Layer 4 of a small transformer language model trained on English Wikipedia (8 layers, counted from 0, width 128). Numbers have three digits each and are written without spaces.
A neuron adds its activation times its output weights to the MLP's output. To switch it off is to set its activation to zero at one token and run the rest of the model.
A neuron's activation on a vector x is SiLU(gate . x) times (in . x), where the dot is the dot product.

Input weights of the MLP neurons that the questions are about. A number n stands for (n - 500) times 0.0005.
n12 gate: 321393822423442569496439386325413264288549368348369585422542560532464440647578500400378607560496492435504568472524390609469638615439520439572636504352450504476496532440496302345339448545640439840384296391695492355504354384492363609310738350206363574532663277207544516476184595387407763674354161314200516626573540521325541476443280585596229618644459253424784532472389451504472517475398
n26 gate: 462401596486672514462483584629454444581643315447260396535457479633549538288390328432605511531760611646356327514559735487429421459549381531226472524366528479379558535497619528452459435518524348429510612557445401662427451455782483538546541356500389426389734315775703616432409641390645521313398686245440538294444390465357430527761300427462608364607588401496313407415606461476479454486563
n55 gate: 627390474511622507765403586522474384796332602489593607388446606406289585388279596725436519540567471633530699558489763560500538533407628593529795612324804362356473208341485386747448283508284437464452260557551655599515567533466563496576452630391403390541646604385504438471551394436235471637417594273639438370485382466605407489493706448511493455313586485469285551591481639361515455624753
n86 gate: 405431591643546514242410587491564559658541823386800428527654447443572371379625500329654537456446595581505589852487738341474708509518425586531021566252532752317514687442451518408527540860593817496429568500553527700648191309378629634390527781586431651203293522587740390235487532633438496697601526555259358581491487669468834421576500634650443585385251518211464322690286500402720537432671
n95 gate: 444611596444410563419675588518375465624482569635412399588384593387560618373534511572673703483598290521514444607469551440578128736401665486690365514842328560336533409563455679541528438472483409336424542264404489542553539500352347503636577600415622393384398561405389627631558368742570683413414459500475514447430764703274447603504522451727476356719482568591425434593528443611426496620560
n115 gate: 459595632359397478664411647418602556283780471572422489627673504631374382377432527553354640526452475359556257482504492646269710638500569605390462392606678500526341511507314670616043493432529574638346463454533779566742619408582592422614345465526532523530623253421419708445366376298397558748326702409617412470467482466530496554429424433427579407720526496404526618365654339504633538552362
n175 gate: 345528294453255735663607546678480540376639399580372433695525301465362825369394594638616540375488531540324225418165492580550647442683562552434335481289532555441363650496558629481531449544555476500508588450286118343567148328730661646512461592444477391361405366328500574449477400663465730536384339452500406401318174718611488705417358619426488496523364484356524531414500572508591476296587
n186 gate: 628567583361265535418407384574630659492710740461520600764408645734573672420430420397282767328550336728339527432207371707462476447453291621378571489454595368389322323661530429583500473437382454621355820474481504561500349519523623704575412504399549354628663541645469409629323375452377751550443432457473477504303642390298741560519480546553444585634578865344359592595484484294519449539461
n209 gate: 668651765655423668496507579541662369597695599368434611298589562489459283569507492328433337394322475452466544234655299504532393576732398594559451272412109426312395478603547330511364408613416507554416388475361383614638404658474618459462489445309601595481702461350254478544362319493707646533580450405500669384522331466522414627552412359434377571493440628593726485562681804500615390553507
n212 gate: 717406625442413694395685638519335481453527470398367704457612606489515187480515301460686426238639541492414630322454781423676436511566564554633637249603504350722383435423424516579664527621375354639325640519613406557577723614589481454453347561663917559639562515667504810610556492555374367178541478488570473477311553371605229485666658650511526431508531551480348489420461508626423343512419
n232 gate: 568627576787412639432532469571605368324568458413467372407441591563464405452445724584693359612390466227695514497443511633472515507461619378591410611496413472715343422440462471406553423410426220722405378514507475567536656321336217493591557447539380558190550424599412493441340374708387476532510421442489665568607373377411611552443438472458317664514518576242803655318781489574532511464539
n265 gate: 614441360346564445490527324500483548669445311347607462541468726577527177479562624331503786520586599445646456577609475454670454537379591555591493360561335548405460422595429409487534588347541401185473483517369559636442360598362541544301449380593394472682572738652615500466560549402456196302477443469563493393414347486703697503425648500419586627544507486518462330345514351639527633393631
n297 gate: 633431434596341435451703375229549681377630452471406481539637541531477443587556729550328346570291584281314494339551436596394268528707525542541523729500345635343595449497487339535580475422592513396510390522462363462439577408422321564332532541302503428497649500469385462367626608574609288458475547490438462435436471648484451462548365490301506635573376507637520414643683331510539490594464
n307 gate: 258472437380388512672488470446701640594520687378350360594544408515492558472321612720320591335298328523551701424384544541515444451387572523588378644278651757392801531527519500553288400516607674375619598414485370558418581550095813380520512467688369389407359459369373492347583382556369641674398711528401377414352404536348371724391592674481428484604351488726409269271476622508442350469621
n314 gate: 435566686525445705547722490525577234457471687416343607514559426353396390608689552537486679603171580454402649669550340720604397654514556536444372347330317414507616479379363577563464535558716251399688525397577500504665554734522635715482493462543552588313525642503369521658465536349411574407538215507595458547260521442446468479511397486577420726550612551325605426595456732521690489522460
n315 gate: 500462567615445591504496576549542463176488767283689504330385642520397435513532198521616261313459516500429643431512449626416492572392375658496467448744580661798353541406484349480365305579463291637764467496488575333471673406624516130613480321550627223265521603444378472366351629563590540533512712433442488475405496441314496339640373500569165339370230492560504382249671625439874404221545
n12 in: 616734665429563527374557559497431609425476500531511578429549443560193544640341416337571373417416448466442429573581574319477629328483444463473521457637400734611372651745550521583477473421227510695684609406732606564429554420463520517669527522517458541510663546458369556616500383545534620449771569341339557463480450662486639358787587557543428628587381593496582359360517469590176514456402
n26 in: 720472448554454624576770431497444425565552705594432555596620497450555270482644433560572503578476210296687608547412514500623542637576493122587576576456315322524360551527604399617415490625392503550628431724601587517315452486455547684521412554620553629483637460454547456503453406222571618605487573462503507521606774458655514543391563623409457623605490600674549368443310486638282521628637
n55 in: 378581518535622668490604352396578674363790729426638486706489517503490607644517418407357588586500648424482407258472395633409554334605517608291373628640575472445536372497493589463624352553538424446435500557449659548524587215566572826330472548174725379538451523510479507411446366377310565434476483479243483469406503504441332585611500448568396413510398585392348717592613535696469532412336
n86 in: 410484579674652387504566447450587512535535561626508546449238340659632673645437624679551520527415433616590650393338411370722228489644416520336480360381579605350374589334588460542461442531175631390515660392641657727438442558695619577532519710480654468411352455526584439534455433923442603558341481282284401516170469607223648700484655566748568236669621449480512546351374512435523555508383
n95 in: 577537548384402350603504592522444782316438683418450325423402496629715464553406519635364559468511461580626525640333565710496489500559450401658355322586485314652443475554511567614605406541558569746561684489661355464698329468544351660399489705382295500273346666447554565317468456409475579569529365306481442522599514455555629657270616675554698577330544689473481395834381393428609816515390
n115 in: 415418461682597789373412510612582395211327638486317573560438517545608490409487341496546393542556449486397622376392511497599547445475555387345813476300396356455610469618383461514542486390455545531621451524445457594335406424437563413436416370758588403665331537645753662417312475540288617531592486400518479658605420418482440527679633752373310637521567404685571417669361440407430197521356
n175 in: 113524540608592375547512658671611414437762508685472388273629481679419585629467548492473595343376549601445712462384387485402520549617752465458551560584484469269606319519798259652504462307500512511381512399584453500757337550597465384492411694383440540734555264590631519324530768634504290701458432425252278516504485690539363534376396539752496589704425583637492608424307480523729290492578
n186 in: 478582545332372415183408684515567349496367457500454558706397554561303649671507432635622318363474376427370413547580550567504523300397608260670600489540522610478646660234576728518562326441482434371674537697568459395551606417478409416590580255721564455452511397493174561381564533521300594493632738657337464698361384507706544636555384358389429555420711374477511214453485485522463388555551
n209 in: 521579550469439746454584541472521468528521314688496430556496348644241288446480504496708418604581524269514427455685449483415605596440393574573678353507547388476482604563362329623441375461472660681275592527445596701479479687468490483468395637518527539282602588541777521545790422668503417559517493500383424398521465586454447521752669619524531391545801344642528389366248369780581561542504
n212 in: 496451765380545391516540283596406456710226358467789380480621634661740488255427364368698370290556539572577377390320688416558806461544461625504533636784729456532538631608681614304619856577385412543662621431567553563584584405480635660492524317653438520488411345488441618480590435646460275600473617435415638500576389247250427324312623496410481412599447561737720516583736423650532504261464
n232 in: 560402480342367324423513436387466630427420526470742295517438350506649448401468517918577480520437414341534641393444559459629650516257481323631419593386409457480493543655298517374477579356578612704523343615425456461235642435447586530649460374533458247653473468481444549581410577462625520520545442601463536427643434571373563393404283417513439411641577547545655382370483436696679483503553
n265 in: 574662481561481595485442656601422791488552491447583454411218641488567509412480579447543407596515382552519600590497373532364544464457458577479537515368428546551615621685461534578476473277548488512596269330362392606644540738629385342432400442494465469610521329424687827410527543561439575649360417397571479589350367531457583557598600436494533543557488454335546551614543478473454547482307
n297 in: 302544720632443611661651402654478457426609579637465445181564470545555659293473525712537400530565479571597494506604606580527459416441446348618506431315503466702310564442361528473479363484494414470616469464500597476478537607503524371563592451562411685525512652423454561470437494712350512687629575450541300543593509456444534368549513494500354534658680559462478604403647410661555387404318
n307 in: 436462523448600384425563662366470698612612749243212530784708438595530611284625392611620474684600525459549563427459214578446623402399467590258504348504625206515516507478394458464637640553588404544559609643730481467616233563198589259515452516661385565388582651371596533372471451518485445533496742546636511567537308644403496493426611422726493738364459523485670585496425447316556409308511
n314 in: 317271533543544661561564411774352586450572532377563461385493588549454250345456526544285656767304569361428493549394370476279592424457497486532703559346555400355586111514542605545394546529317273563458428637427612616350607394600557482315316409608603380639321603510514528346517504415585444592587566554518546521618313427493568556358482656311631432433389374367507620188496525539486471694461
n315 in: 716365262519287284614520398676361477512469389635312422524277488656488450363638419512457456361516756629540492504403403552564532222602477402427528724477456457550500260624197409580380369413573644511589406564328607767336558488473271477596531599685519476508386606297465385389409445418519316449241867639294396504328573432531692549559260605500685391562642456253575600416294370627594568315484

Output weights of the MLP neurons that the questions are about. A number n stands for (n - 500) times 0.00054.
n12: 487440405272404507554506324305605570489539543666597590214461281518392560455551588740460487474463485563494649420608454419296548460446459401607672531395543529549444416504378317510589619429655349370437396628651519369656536490382589437448443335496503364487257347472513623420543697310970624576583644665674507555467412581274597522583366520485497403524469454592567417535661549302536606557424
n26: 354487351523449572424324609580568382588631389436613541625512576455249550518604394423399512403565651570631528758479394446503521576421437544278545589382564553617445542710421321435306563557367464376474509459475529593423482655416632620697333572558458456716487564422571401583411207588503660691416410534491500510466694378561427755660452568463531420584449437659454371410538300521510391500542
n55: 500668425672644303585503488579447494569426494415408375487478309604542436435503486395545547500422518542583588401639327574343590437228670457592598464470690385506416669782415649667219387568438633442530407429521512628484544628378431547485419480637619759487368576664361259459319408520743651451520542643422616572532469471563610532425578386410659559417425476462534519623539394703476461544460
n86: 363416604440514877386396707523521382536528636484444646422391642458599517492384482424533555567440519469615381479225596562346623493436497640331599538421507550349637590403592507481415520469629566522510575512430586644338303500373556528368484580747649618471390252647474374497427430556572675568414613561368470129691643625552381722384681559515488572564359463428422460419239383516587442470293
n95: 560442579466444602441623547506561494528507329660431577818678535419481357522584352455606557695435452454419622399749490376506393609462715506658537593491288562350509615423452548497543533491667324577419491273646542695480532576666631469492537307421460372510493229578362446510719608520525582473386487571409458483346784660513294608605446365673429349660557536570442503445635592500489412574562
n115: 510567533389715585695430605350398648551383365470604561378559399511440602450489562510522325534365546516403280433357622766420484603399718378715583427416586550565497214453566574564439674447692609544355408365286615490517680431551520472719589603684556572490671486383477357396336579330518386632563696272567319603534437391511749522443478483441604312663569534417303483484614543404665458587366
n175: 383508323636626470423479461479278552602466475582608548387535380455595377447692532504441532593379337527410432466285423533305442532639692579285548530421719550360666483364564400720650518337504270519360440480615414330829308553529525144699490754286387504596369571462257338554464681334594299563474402464323369319592345354271343504488644590602533474656474507507519289446618366452445535521484
n186: 576341648487576533500383575476639248385674282490536352355435410452554451448477417472592538355593432536392385705423515537476360545747349192629428514456400474514566412568497668540513536425610515364603414329830435549314597331348326441686510400712335675286325475400465703595479453684473578334540616632619326579352685571496327484611597318339494533496275354552455399474400486567382528245412
n209: 544463551384374531697512450516439642479664736311328580332560569364647562449377523510599411496406485555481503332240600440455338510490825534690497627509468410466512541580417519441678569560618453441541544597487464383617618456588670582302424520519571457535544470694468370613339511551606384287372510402564549434500513628591590428271475680440491373191590503334582500463708604460539252429628
n212: 744517354694558458457497452536545490569654808625423386432433521420306756466525582550218597470491496453490526452835458523399484497620483491503524592402542662625674465386618553547450312408543490403399319506351570483469529458457543531639331350488431463373634751497599112500414585354529563507596553458544406497665435544707630647534302441638630637540633629461384474488351532301432424652368
n232: 500533417438649503490497433382536476558437629509321650679479544520414494404534312397431478363431671488252562428496577485469396360584532758503477500413448554399760488551575766527339503491602685463513595521613700576539407630690522569447363550522507596379480477563584627491729356282370404639608595463441293445497466452526370364546556497531509360494682375475380275648535472530295475506461
n265: 508428330462532598485554437385583405497258282410579492483596640473358395676405500508386544243631539369445410429604503579536398559485424535477488398684506669415473437439402404481401391453448473393464483524722537534518371467449637658483361381708459448651471688625449379486492418467392410389468412438420474480581489431647680494475638444562608362463480390620416452471517503635515602387735
n297: 442597457450370475642447480415451319648450541614533684709634538500606589366500562535342384374565664335577360362415626723622441555532488494397378463331598651460564520694736450590497488637608320459522316478582595643503541407408553565294486568565488380547319417413690325529415507612622637470417580373547446567422442521405381359520507494413527417613491459485412360550527494466323518565513
n307: 410615684523518640343510563429657484437374575514287670664626529511508589492563422649396480496506388468395473582535413623493474608606395464561563440585453493510596625563238442624393590478467411338529367695459491425585271540455554525664439400686369445628694210335686371582643508504322655977518771519439348699625400507418614470546455469411379362400377481500565598651486583325452464415403
n314: 626735435521552451527506598348402683462437472534447470451600513661463446397439519481702515265671475559470456409529584482546429636483378611534163477590565657494350533415531428491479481419307691537312512556196549273471506371651338276666441671445585465438604507493382340600528294401452550403432620457417579641535543465324335479426514566548331656462396549580393534444516362419346680484500
n315: 569490566488611687575300432235440482521591516645524412362580527420462606413368427478490419589599648313531427364295534603522582358551533530313484244509541446562572635524374383464488290394524660620480410420432468699394550300564544668243638470344477545396355424453364455697490312557660540339477500617524461503500394523543482489475518481434488655558467589271405532407461709552230494481254

Each question names a token from some text and the token that comes next. It shows the vector x that enters the MLP there. A number n stands for (n - 500) times 0.013.

Then comes g, the gradient of the next token's log-probability with respect to the MLP's output, scaled to length 1. A neuron's effect is roughly proportional to its activation times (output weights . g). A number n stands for (n - 500) times 0.00075.

"t", then "che"
x: 302580468539382419432524554554644546580570529324601525606725629536494701630503694352414497602695424581508467384570445380386532365522374563586530453310503397392459661574347455454572488441630478449524457622509478470550660493522413264616449466588522489542556594396488567672500469561565367534500513512404559374637568648585555582343616436351674342431705446315299513611508467435200634448396
g: 489462417337505573553495606652157534348672545420563277326445476490740626604603641397431287344470562530496467754154574466551530478347463365478659604493248244338566390596486512633439667358602443557471706542575407738492415309315568441535280540472512355424339593672389279575609502583465594443499427558474525507476468471468479373518660505524474486394744379335670473645452522557459563437556
Which neuron, switched off, lowers the next token's probability most? n307

" that", then " would"
x: 708532600668581360393735513387333404414490588649506461504612369398597567495601357444316517590400721351436449440545522370471512445686574384509478467530412446467389593611413551363606465484439564497294637555631644440437463430476488466722403319512523559453409456692653486407651434414380505463619561434461551475614372524426449511286418633559282334462472432629378486445570407375524572544557
g: 497530588322437624609510431358289486498391376574631742327346339451669462519711574553317280468431552550646498323560367445544488589440520585339573384562492318443437633586404354505899591581595336371532446525670506484544641395577408284447619445516374581608595613364412540626476507413595461422448514788583614504714582627779588519532751436437343477532369547540433375340599552569523765555604
Which neuron, switched off, raises the next token's probability most? n212

"L", then " history"
x: 536413402461740682443571537544459506488439409451506576423279520821690440705482528489441440377689490640364398395558574466397515551543492424504510652445401594498303496339532421574564579419429625567623408651652675396666624603489363480585515498519434458584469504688449570512432548415398205412562510657308649438528602411607479469385484445603443501503465295592333624351506461610743500455607
g: 470359563613621428567447404431426373504443423404279553269472573522515529507420480590568517421775451296684642422476268652444494444506728481407561590571520694482369325505666563578288423504373371670681414515476507457641646411285734345441356409538725395534717512547304362607350506675550507448405441438607565649589407704464447673848626597636603621613397494525433557489525374262486478460595
Which neuron, switched off, raises the next token's probability most? n265

" |", then " W"
x: 546559446390564485506462327521580490583805467487494566450681507382631734649535601475446577583427443394353504578605391521510521497549340553401693607503560626556592464524440691514519488438350514556359652541813486391482610491481310678824502496559450615495515478340497592497515442388653369569543521527383570445513635515460457574384509612622439521597542444469431531415560540571525493532580
g: 456706369531558480415323362554429393613561687700561617621625602633557250470429463575548346602506563430587595335561502571534481491579512431324524593562553625387530617702843462646407528617437275547601556661519329440259626644397548459500580620462667603544463529616554631347512370469574536469434342386365678483436652466680447510522522616329585739307551439650096424458426462548539257654559
Which neuron, switched off, lowers the next token's probability most? n115

"lection", then ";"
x: 572420449329659494359475418562412503482505294557483391398565394504556442415607516443521580217506531518401356369657437392591407578416498359590395637437257511487463551688497545498634614612587622305482500552610497610405532535457578677625335339546601616678405613565363511493690573559587528472487653536454624645463533462633441589482570534642378435481665528593349683520483499564548772379629
g: 609494557333389578552671499591422372452349599379543369376301519486670286423342338594542399532553571577537342373283528481585432546599439515633603692332239404412588543626493707288455532654277511536485459643585383532437507631379651524545520427554514627487481336468537433527315514526568286419274550365361344488599456449665575166859672468409560527409424448610418684481396289631492521349574
Which neuron, switched off, lowers the next token's probability most? n95

"iel", then " "
x: 443624534291536695444630553648337572381569390523513370631527418411382372530481552480293642498586414251549503567506518512717448553466536581474561450421506582441554621559219611300503359443379378483601460681769648315432791401522459536560533437512503581559443700460580517474694621292572317433559493497432523494672501490428438325420678489524450530502584365487521508452453530645535403461429
g: 630417433459618315588433424717639528664602502655560523520523371407573376309652436536533566534316478458436686668444595390528494546573548619523556569386297488573583179539448783547349471618245432490539625372508304350675768477447664563640383583461511726427611440483516742431508461546440506394486513696554516395303437392610705397614456637451370181620325305518573613397507474444494562321512
Which neuron, switched off, raises the next token's probability most? n314

"ish", then " H"
x: 570426671616695478471366509549540456406432535459524546465361426395578464673480458460515492321587476390655416449480463442522500683539594519440630532424426446452380459468508657396625584415395515617629402723823639568428712527499658396617497431391588286669512669637525430561533619408506522565604327598442465308439482569461467335365537416736641610486639507426376607520615591479657500542644
g: 491690439584460469614639331644435561576620659389283541558593592647536440558643599659609428570526442498687490495831382489417441406431640660465637661592515477509401298360430450490521360474497485387494356691507500271360666468408289483647404727274554491371498466408471537508417384520727511384483539633440521520560542642448531610548590758308600509475515542522455337783792392513606181639618
Which two neurons, each switched off alone, lower its probability most, in order? n315, n55

"ch", then " |\n"
x: 403383543411477528358411465483339451454409624551485442569455596445401436832458330558556628371409448405317429484608432542518445591459317518389832583343501388441462431501531525436560550730571679424594466344604619528646537460399607606569471482539500457756631432576640697568641471267466544595670477574404474390526441588477544310480644448562637472445506611599451631507412528500556528399605
g: 536562615596592757458448548526527698494586630632407431415547402420522538503814282537623529686530462521316499449562511520636429534378396210475359448450478456263536762409604533548678598673497473541706383597572468591465254541357422606552553377483584526405382532474502430496318602306577460350508476459447560424357428271288458418704473310651470579497429211497679459409603431593511644147621
Which neuron, switched off, lowers the next token's probability most? n186

" O", then "F"
x: 485369551413638554550455561602743432480335565543433404353543550505520736731385614417540421664701425660617477576434386453799439623634613459393411518644392517482701518503413504552487410521552477484394596371225491310443450468368226499641410433601542525549497547492497532487487382295586597571532543347383565407634594477601505504373446536446496493359437534495455442578500648367433505519613
g: 426511453479722641481491596446538544572445688709572774643523555621713485730344504329467315455259494489419484406660249503391440488582428544610326696365482562567621244384504447534521530288548541506470623422688652457436651575526481223518603559488465622297388639305612535495422618509398165645573550499462510634612769539406573540594326424578429612457363394678533537519642367492582619507421
Which neuron, switched off, lowers the next token's probability most? n209

" R", then "aid"
x: 541481428407536533445560494493427496620425426544344334411505597645496568673601624541452403516668540499332312451454260592581618478635482457411609584426589648357450493488384667522604578371748342375342604580521565294538536601544363638457442447469395575545673881517554426547294465328453550662548438557519675574684422497476505601433597470490413596431531525470453375460530356377571572495433
g: 512384323539656792576451671628431485553501418485403513631578497658695390486436500864667592450444499509576291442704360591507696427204570309551549493626451603751692484492460540543595377732678796348528437591501487431414363573608444570448460693335503456634567507512306489709409399589378529621615460455587298509567358328615636450650519605484462489485505354508558233494577508591523558441558
Which neuron, switched off, lowers the next token's probability most? n12

" children", then "."
x: 290549642385711472439527317486446460442486532618716498326500414456525555470384588507264452329301438485621551496607431521650467583351562345476596480518399426551479504556393600482687511378387406578435554478655708392487592570483503332573515312487565547467506543463448545483588514407709645580494331363365581450524409512369569288326494494344541445510555686403519423444396504593576656344755
g: 671503446488433474347383533412395683459435461702366390618511422665449282527522422700160517543345429357409372373265455494612530466553508403669375397491545635337618496565345462515415586502498398217573490551685477478688359550529616695460613401759404583513745602483592372591568513424392496607458749519462405408420533473452449433641622492409308733404651494497563767415395472420624558238674
Which two neurons, each switched off alone, lower its probability most, in order? n232, n315

" S", then "ox"
x: 420561521392570626507400556628478475353459518414380465502562640422457590659515815613261576514624504573415437400455350505705581360618331498424592516305481710468456447433228587395842608470611483486384550494656647432380395632564603476561447538456497694468557640487474511407599489374428492482543537512444727461733508398581455574513593412479499723425397435605562402516448453541452611559448
g: 824674591515549552353453410445394547460619655498550505577475299727366535565464769377432429533417500568259406488427620567524661606474341671403478550308579505550525664364462404507503444702521391340524423359427414557629417663605535380491503389688359539314524755450859590616424529476503643407569552344469357548598513617338379511427359450420259329465481486357647341505586414371411352681707
Which neuron, switched off, lowers the next token's probability most? n212

"et", then "ers"
x: 506585440459512422504378484441425614375521434460555441462505413568613515753547744285251562397685497607525455412519368472479372544431426635501675546382359468313174541507407446445734434467611511482678461498676614773570450686436391390518454510534594480552474414482642595519552398405549660469591473584367331456432678386331665533403545455559546356460667542418474534454477515392338528601416
g: 541640478886403486356475298495412341352523307459545486366416496531361562426599464311224620252532513588387517514269424598454612471562468487552577463538607418365417445689566616374402591407452554607539611217429522522313690410447509506561641488241499463404356585290457502594351326448332596346545460502492502553490541470650641534510588634243668606456298601493375589385532494490461337223304
Which neuron, switched off, raises the next token's probability most? n186

" his", then " t"
x: 516350446622576422364591557392386286499395520471431486468406446571361566439551465554414514481426581475527485477631440573570727431519553432446652424614631647432422534552515592522497456609480369374378599489671503473638503516581557342787508169451577605561568657498386518550639414465504344598501513310393301416509399594487374560403665528607549617453448475488452459394599554460519563489771
g: 386479505499603443420341501518403674479574632717392471400531351497508710600400428570327601369627509465513403536666467515676616494506493602536451562370618550404350532691248461335627283640379576694411227514429560366532636676513670602482259616546613400713550363611642769506516477405554352531539250472418519477731305430604524517491483743271378552399550544216468389634500532425468670512493
Which neuron, switched off, lowers the next token's probability most? n186

" dis", then "p"
x: 166565452504381420460570656272583411418357482530482647392658574597569547423457746542345408633686514510508531464407472518440542436618441459371863399257330505381510495516473589700484571449605538464687552747583512444349426581393493451568658452499589560539418587377567393615478353410543372543654564457475455638456434491400344545421571399470491415388581664565446513379402607378486504462514
g: 515423522419612488616695223414615414419364442398346478523485692500484547420439313669594662610582407250759514634677642467628615517460499373538513512610404418466216476749526509326375670405657619368532623527429492414404526544614389416819627411305624638376671378333516522619348592414311429639438454417604535449365478350409396454550602527677424496398404614416669548548414702528287466442582
Which two neurons, each switched off alone, lower its probability most, in order? n307, n55

"af", then "et"
x: 521421594390479528550535337445340530578484363699381392290663576381391567529426430466545543554544568743500301392495474436370476530593374373541532511274517447402406628507474385456440349607449506454413642454263689516279267482643603513589239527551485362620543689464520461349559520383675402344488543447530543498598573616454561487473579566536445537518424408477364399589334540549551610643697
g: 567534465602481568480348542751443453646522465332398532498373542334489513326517423500544442487520457504631655546386420446443701516455555506575503633552663399698517444438587145511608400574437454448421633408418357584360380364427578661427484708376509624486420536361454259460169665470480486855162529345563500560593563510676518652516445517332432661671319584398567299580489373435683562698354
Which neuron, switched off, lowers the next token's probability most? n26

" co", then "-"
x: 318383600522406559548534532629647258377462532587210429307654381512520343434532528487532651503659367546485595438455367557479597536557432590479588394510510645527504427484358646510594483360508430401734574679692708451605393568477503492535563249651475632488444442525387501497487516398607346616522517473388404604606578597487482462563518594588455633480475641584441467352513608286759410476460
g: 281452549385580411610543634382519544343266451376434601587547427418444690424574483737845317368592552650364618604688428453459298454299632555391290535447631581482452453724579330414565411405493734578447311396543610283517528608584251465704369479484602534572475504372472718471638658588708622486573470404390433385545438540578558374513314453589326362502537455537609462672701484531340375545482
Which two neurons, each switched off alone, lower its probability most, in order? n314, n115

" H", then "off"
x: 565442334487651538421542536471655445431499549595451467405406515394419420673425513542430365650459482606548377458462338459555649441638418472377659418455400580522453518321318564399696353450723515496402428577528725472365520816429523475598310497527459534340618642550633569412500472356536475584326556351236509411568611445482452404357511398525684545564511615493521424510629576504549477450509
g: 602528558395432211343529324477506407341646544732551430486600505378508297617312604679285753320516554625678443463396256417631573575518619560247537485525466478319677355749603493519481606491585507559639437193472522475654570477525534711450673385477444646446286549418503435537307415455505571622601353458442396566516661509623307423674385351663447485446626563349633614460618623459390433467584
Which neuron, switched off, lowers the next token's probability most? n314

" and", then " St"
x: 546619565410504485582470604617561458332517532455429613557550446550633649539669453523448539651573623365459493534572364322399625592536550617499535663491411594483454522394261652490630539598306350457524550536695707491310769516555355517613425348480541628705560460625567465473419454513521339539500404406324608537475341317474359503498747632619412513564615475416476581626635437549609497619492
g: 267705219671575513220345481779436564589557374500480533531399645400481536492399747527573430469535469671544592550749388580556328417537367358610434548472398591216634480547443580499508567510484431509356211529449323545464532534439224393581491613127555394398551544445575626567437613421484724471517483444598483616603533608669444391627578445376387487440597507637682392680519534544459351568286
Which neuron, switched off, lowers the next token's probability most? n212

" spec", then "ial"
x: 417501524212515383666724435466510360465523438573425566419620555590512565507618518487328585469565562678374617331499445519632448537513513458454695709385443604399533534787386428449507564548601603345463517458475531238444472389404464486391488360374641535475501373670523531600403481352595375394569435543693649653611463525366423523397422390669542577488633487479230542415404628345460540523543
g: 418608678270599718456330462622470488492474450517428553373367493469456591537461503875705474463536583597506487604443579483644727594443561360608617400448702453550427400661238571623479606660558466444438540510684580539483505308397396223618454438406455352445459410351243621506367542566642616450367524585450505753446508733397534613657180560422527550459521646546397639276563519677417315421584
Which neuron, switched off, lowers the next token's probability most? n265

"ir", then "ates"
x: 317555393330569430536501552226319691473480589588371372396546466522551569645627698371239532522581363504578497454462297434470292446543278466700710459275606370371398406555559381459705406452586639497448520628494550515607519492409486396584457461407623540679576668493529537622483424518297448552532406377470579530507530474278529551354529505552555529396446559341578501472402583367412369555493
g: 626717214573473614304352351604432508604496411483521627638441378282632439337318337657516663535483345573429752535458323591438276307449519495453612318637564392399503317446534404400535509391502507661616662470416519365444491564489264597518476450478465419618509424483633703444434282492400377528450467499602581680531632325512869535650451733410695562587587308547505563530694400460437571616449
Which two neurons, each switched off alone, lower its probability most, in order? n186, n86

"way", then " the"
x: 336487541359553675412344400566357322498475523729630434416429332345450378512541575686558429473548455509504506572468486352475422511538439252463437593578348421504692591520393638479464667393358580708527480497533622415335295522506501336686704358434510538328564595574546528528614428509426478483347558561372467489616620419615455575458607526530572405507555686312581647343480434502499576447703
g: 595544345546328292459538638448497710439448613360269558516733597341512608565640636536720511601626592387469538837468515453450410645437638787513479667320477410618619395508547541545315479226470292653462424421548557354571487379439548629539618632398500468588473523709527416266494681483403525670338405472449553509620364513308394682573547597466460450516720627349361464633530372288657426523549
Which neuron, switched off, lowers the next token's probability most? n315

" a", then " st"
x: 636453477612607474587578549533766345426358472588417530408594531557484730525435365418597487372510563445416555586489478514590814338540448461447485458578430655482311548613550629596634504626541493519425450528504560402625383449497517444729436362425540462355453568406637476381613292379420416597453469342362476541626480425582275485421611525555474398540375605560440620419575601441398507640821
g: 146644372630616470148493528637408461362479400561389338474230603500603523482515674439411294544630737355465408663719430354709419519633573484525531477483362640548568440500562573437501699285299330354493391432580440479600424603508471316567628462417325331672341586558639348474557560507490414344454473440354553779675400545533418441551567521524479541421553675598543269468487575466566345549366
Which neuron, switched off, lowers the next token's probability most? n175

" the", then " children"
x: 556380462476478365506482557421488203420607468518374531453601446482458523565713405511467471526468592503544547443577540460506674454499489440437583605546553674575374508462465511549545501621541390536361459430564509457607461555477464553963413230422536496459499644559537458377683410443488494472503528408437410449577443521630413657355611534568506527508431570508479555469567607483459565629600
g: 643513576563432394517369359688483492691455395524617453442404415431598324371588506790627528762270444389609387488701547444502649575360548588428498362642672435637467288628601454723293603357441363576518646419423394255428506488478613703523500554455577551382636466657383405510475483568813541499453593421687626697452529554364492490528369583498581481744439444646788551633467516403429284623376
Which neuron, switched off, raises the next token's probability most? n265

")", then " with"
x: 596505475443687449397523509392484388354603440591639530535491481407663532496671504395365396496362535235322549529601411430496493623450399464428330619522293458453331366625581718516447669469612426563509468439699604440617428536564387551684589476557518557532536392574361521654639419298487576606621423506388664507639421327499593424314434650496456553420518497560337518439438643658608535576633
g: 523421424466372350665402514417387688415382478476675483276253553495257572503305424419542397303477623452506705688638458428531444546433463486624331608550365464522614570453375553252414487377446844729261514593543532353648574584577246513533479538387625463543449326445697784760567530521563554444422479634633614453589481479445421366559497427515509382474535507869612599534397539401521542644513
Which neuron, switched off, lowers the next token's probability most? n314

" L", then "B"
x: 468400290366714471516554580623639523458472346468361444305464582561573550760411665538443410586546565492380363411384541518517525418565437432357591500412474699554576574365427565502598465560616588532487562575495718463666481550499425543464463394655287494466594499598476607599442400434516453699574483463348563325592522524722365541151393533486593591473512287614355542549512528564583604390552
g: 356484547610878678613456444498464302485487513560396652412323431631741575436470598469575410674340391356390606439655340508465503575764512475420380824381613651424623408571667457496557348385392578481395480473468477494418559658430387291552581421451323535501381408400728574498495392467448277663498580597514244583608620258412650523604527495348430525333381401582629638452623548371348636627446
Which neuron, switched off, lowers the next token's probability most? n175

"'s", then " b"
x: 448435657585516480347462526449489386525554572427430379479540380414405495484610525489366536519440506348544452444620373481578602566610582331461584457521409658495415467462532553486562552612352350478490542503761577404488524553700539501779357197565608614571437763605513558492584525530533285405488514329489556524414383522342365389489759514567514439540481418561472479401636477468622630498710
g: 559363616511304601397341465681423471421424480554473602459417392741461389664353740468641451445546557178420361791529460644414494378654365480379597517421582650355688711505571351340385461690624239655352395328464483532656667483583464533666488507479401497595526522478474519285409479469412316615438367695556336580496451381630408528389311450444575472333608436509529537492690577525594661772447
Which neuron, switched off, lowers the next token's probability most? n315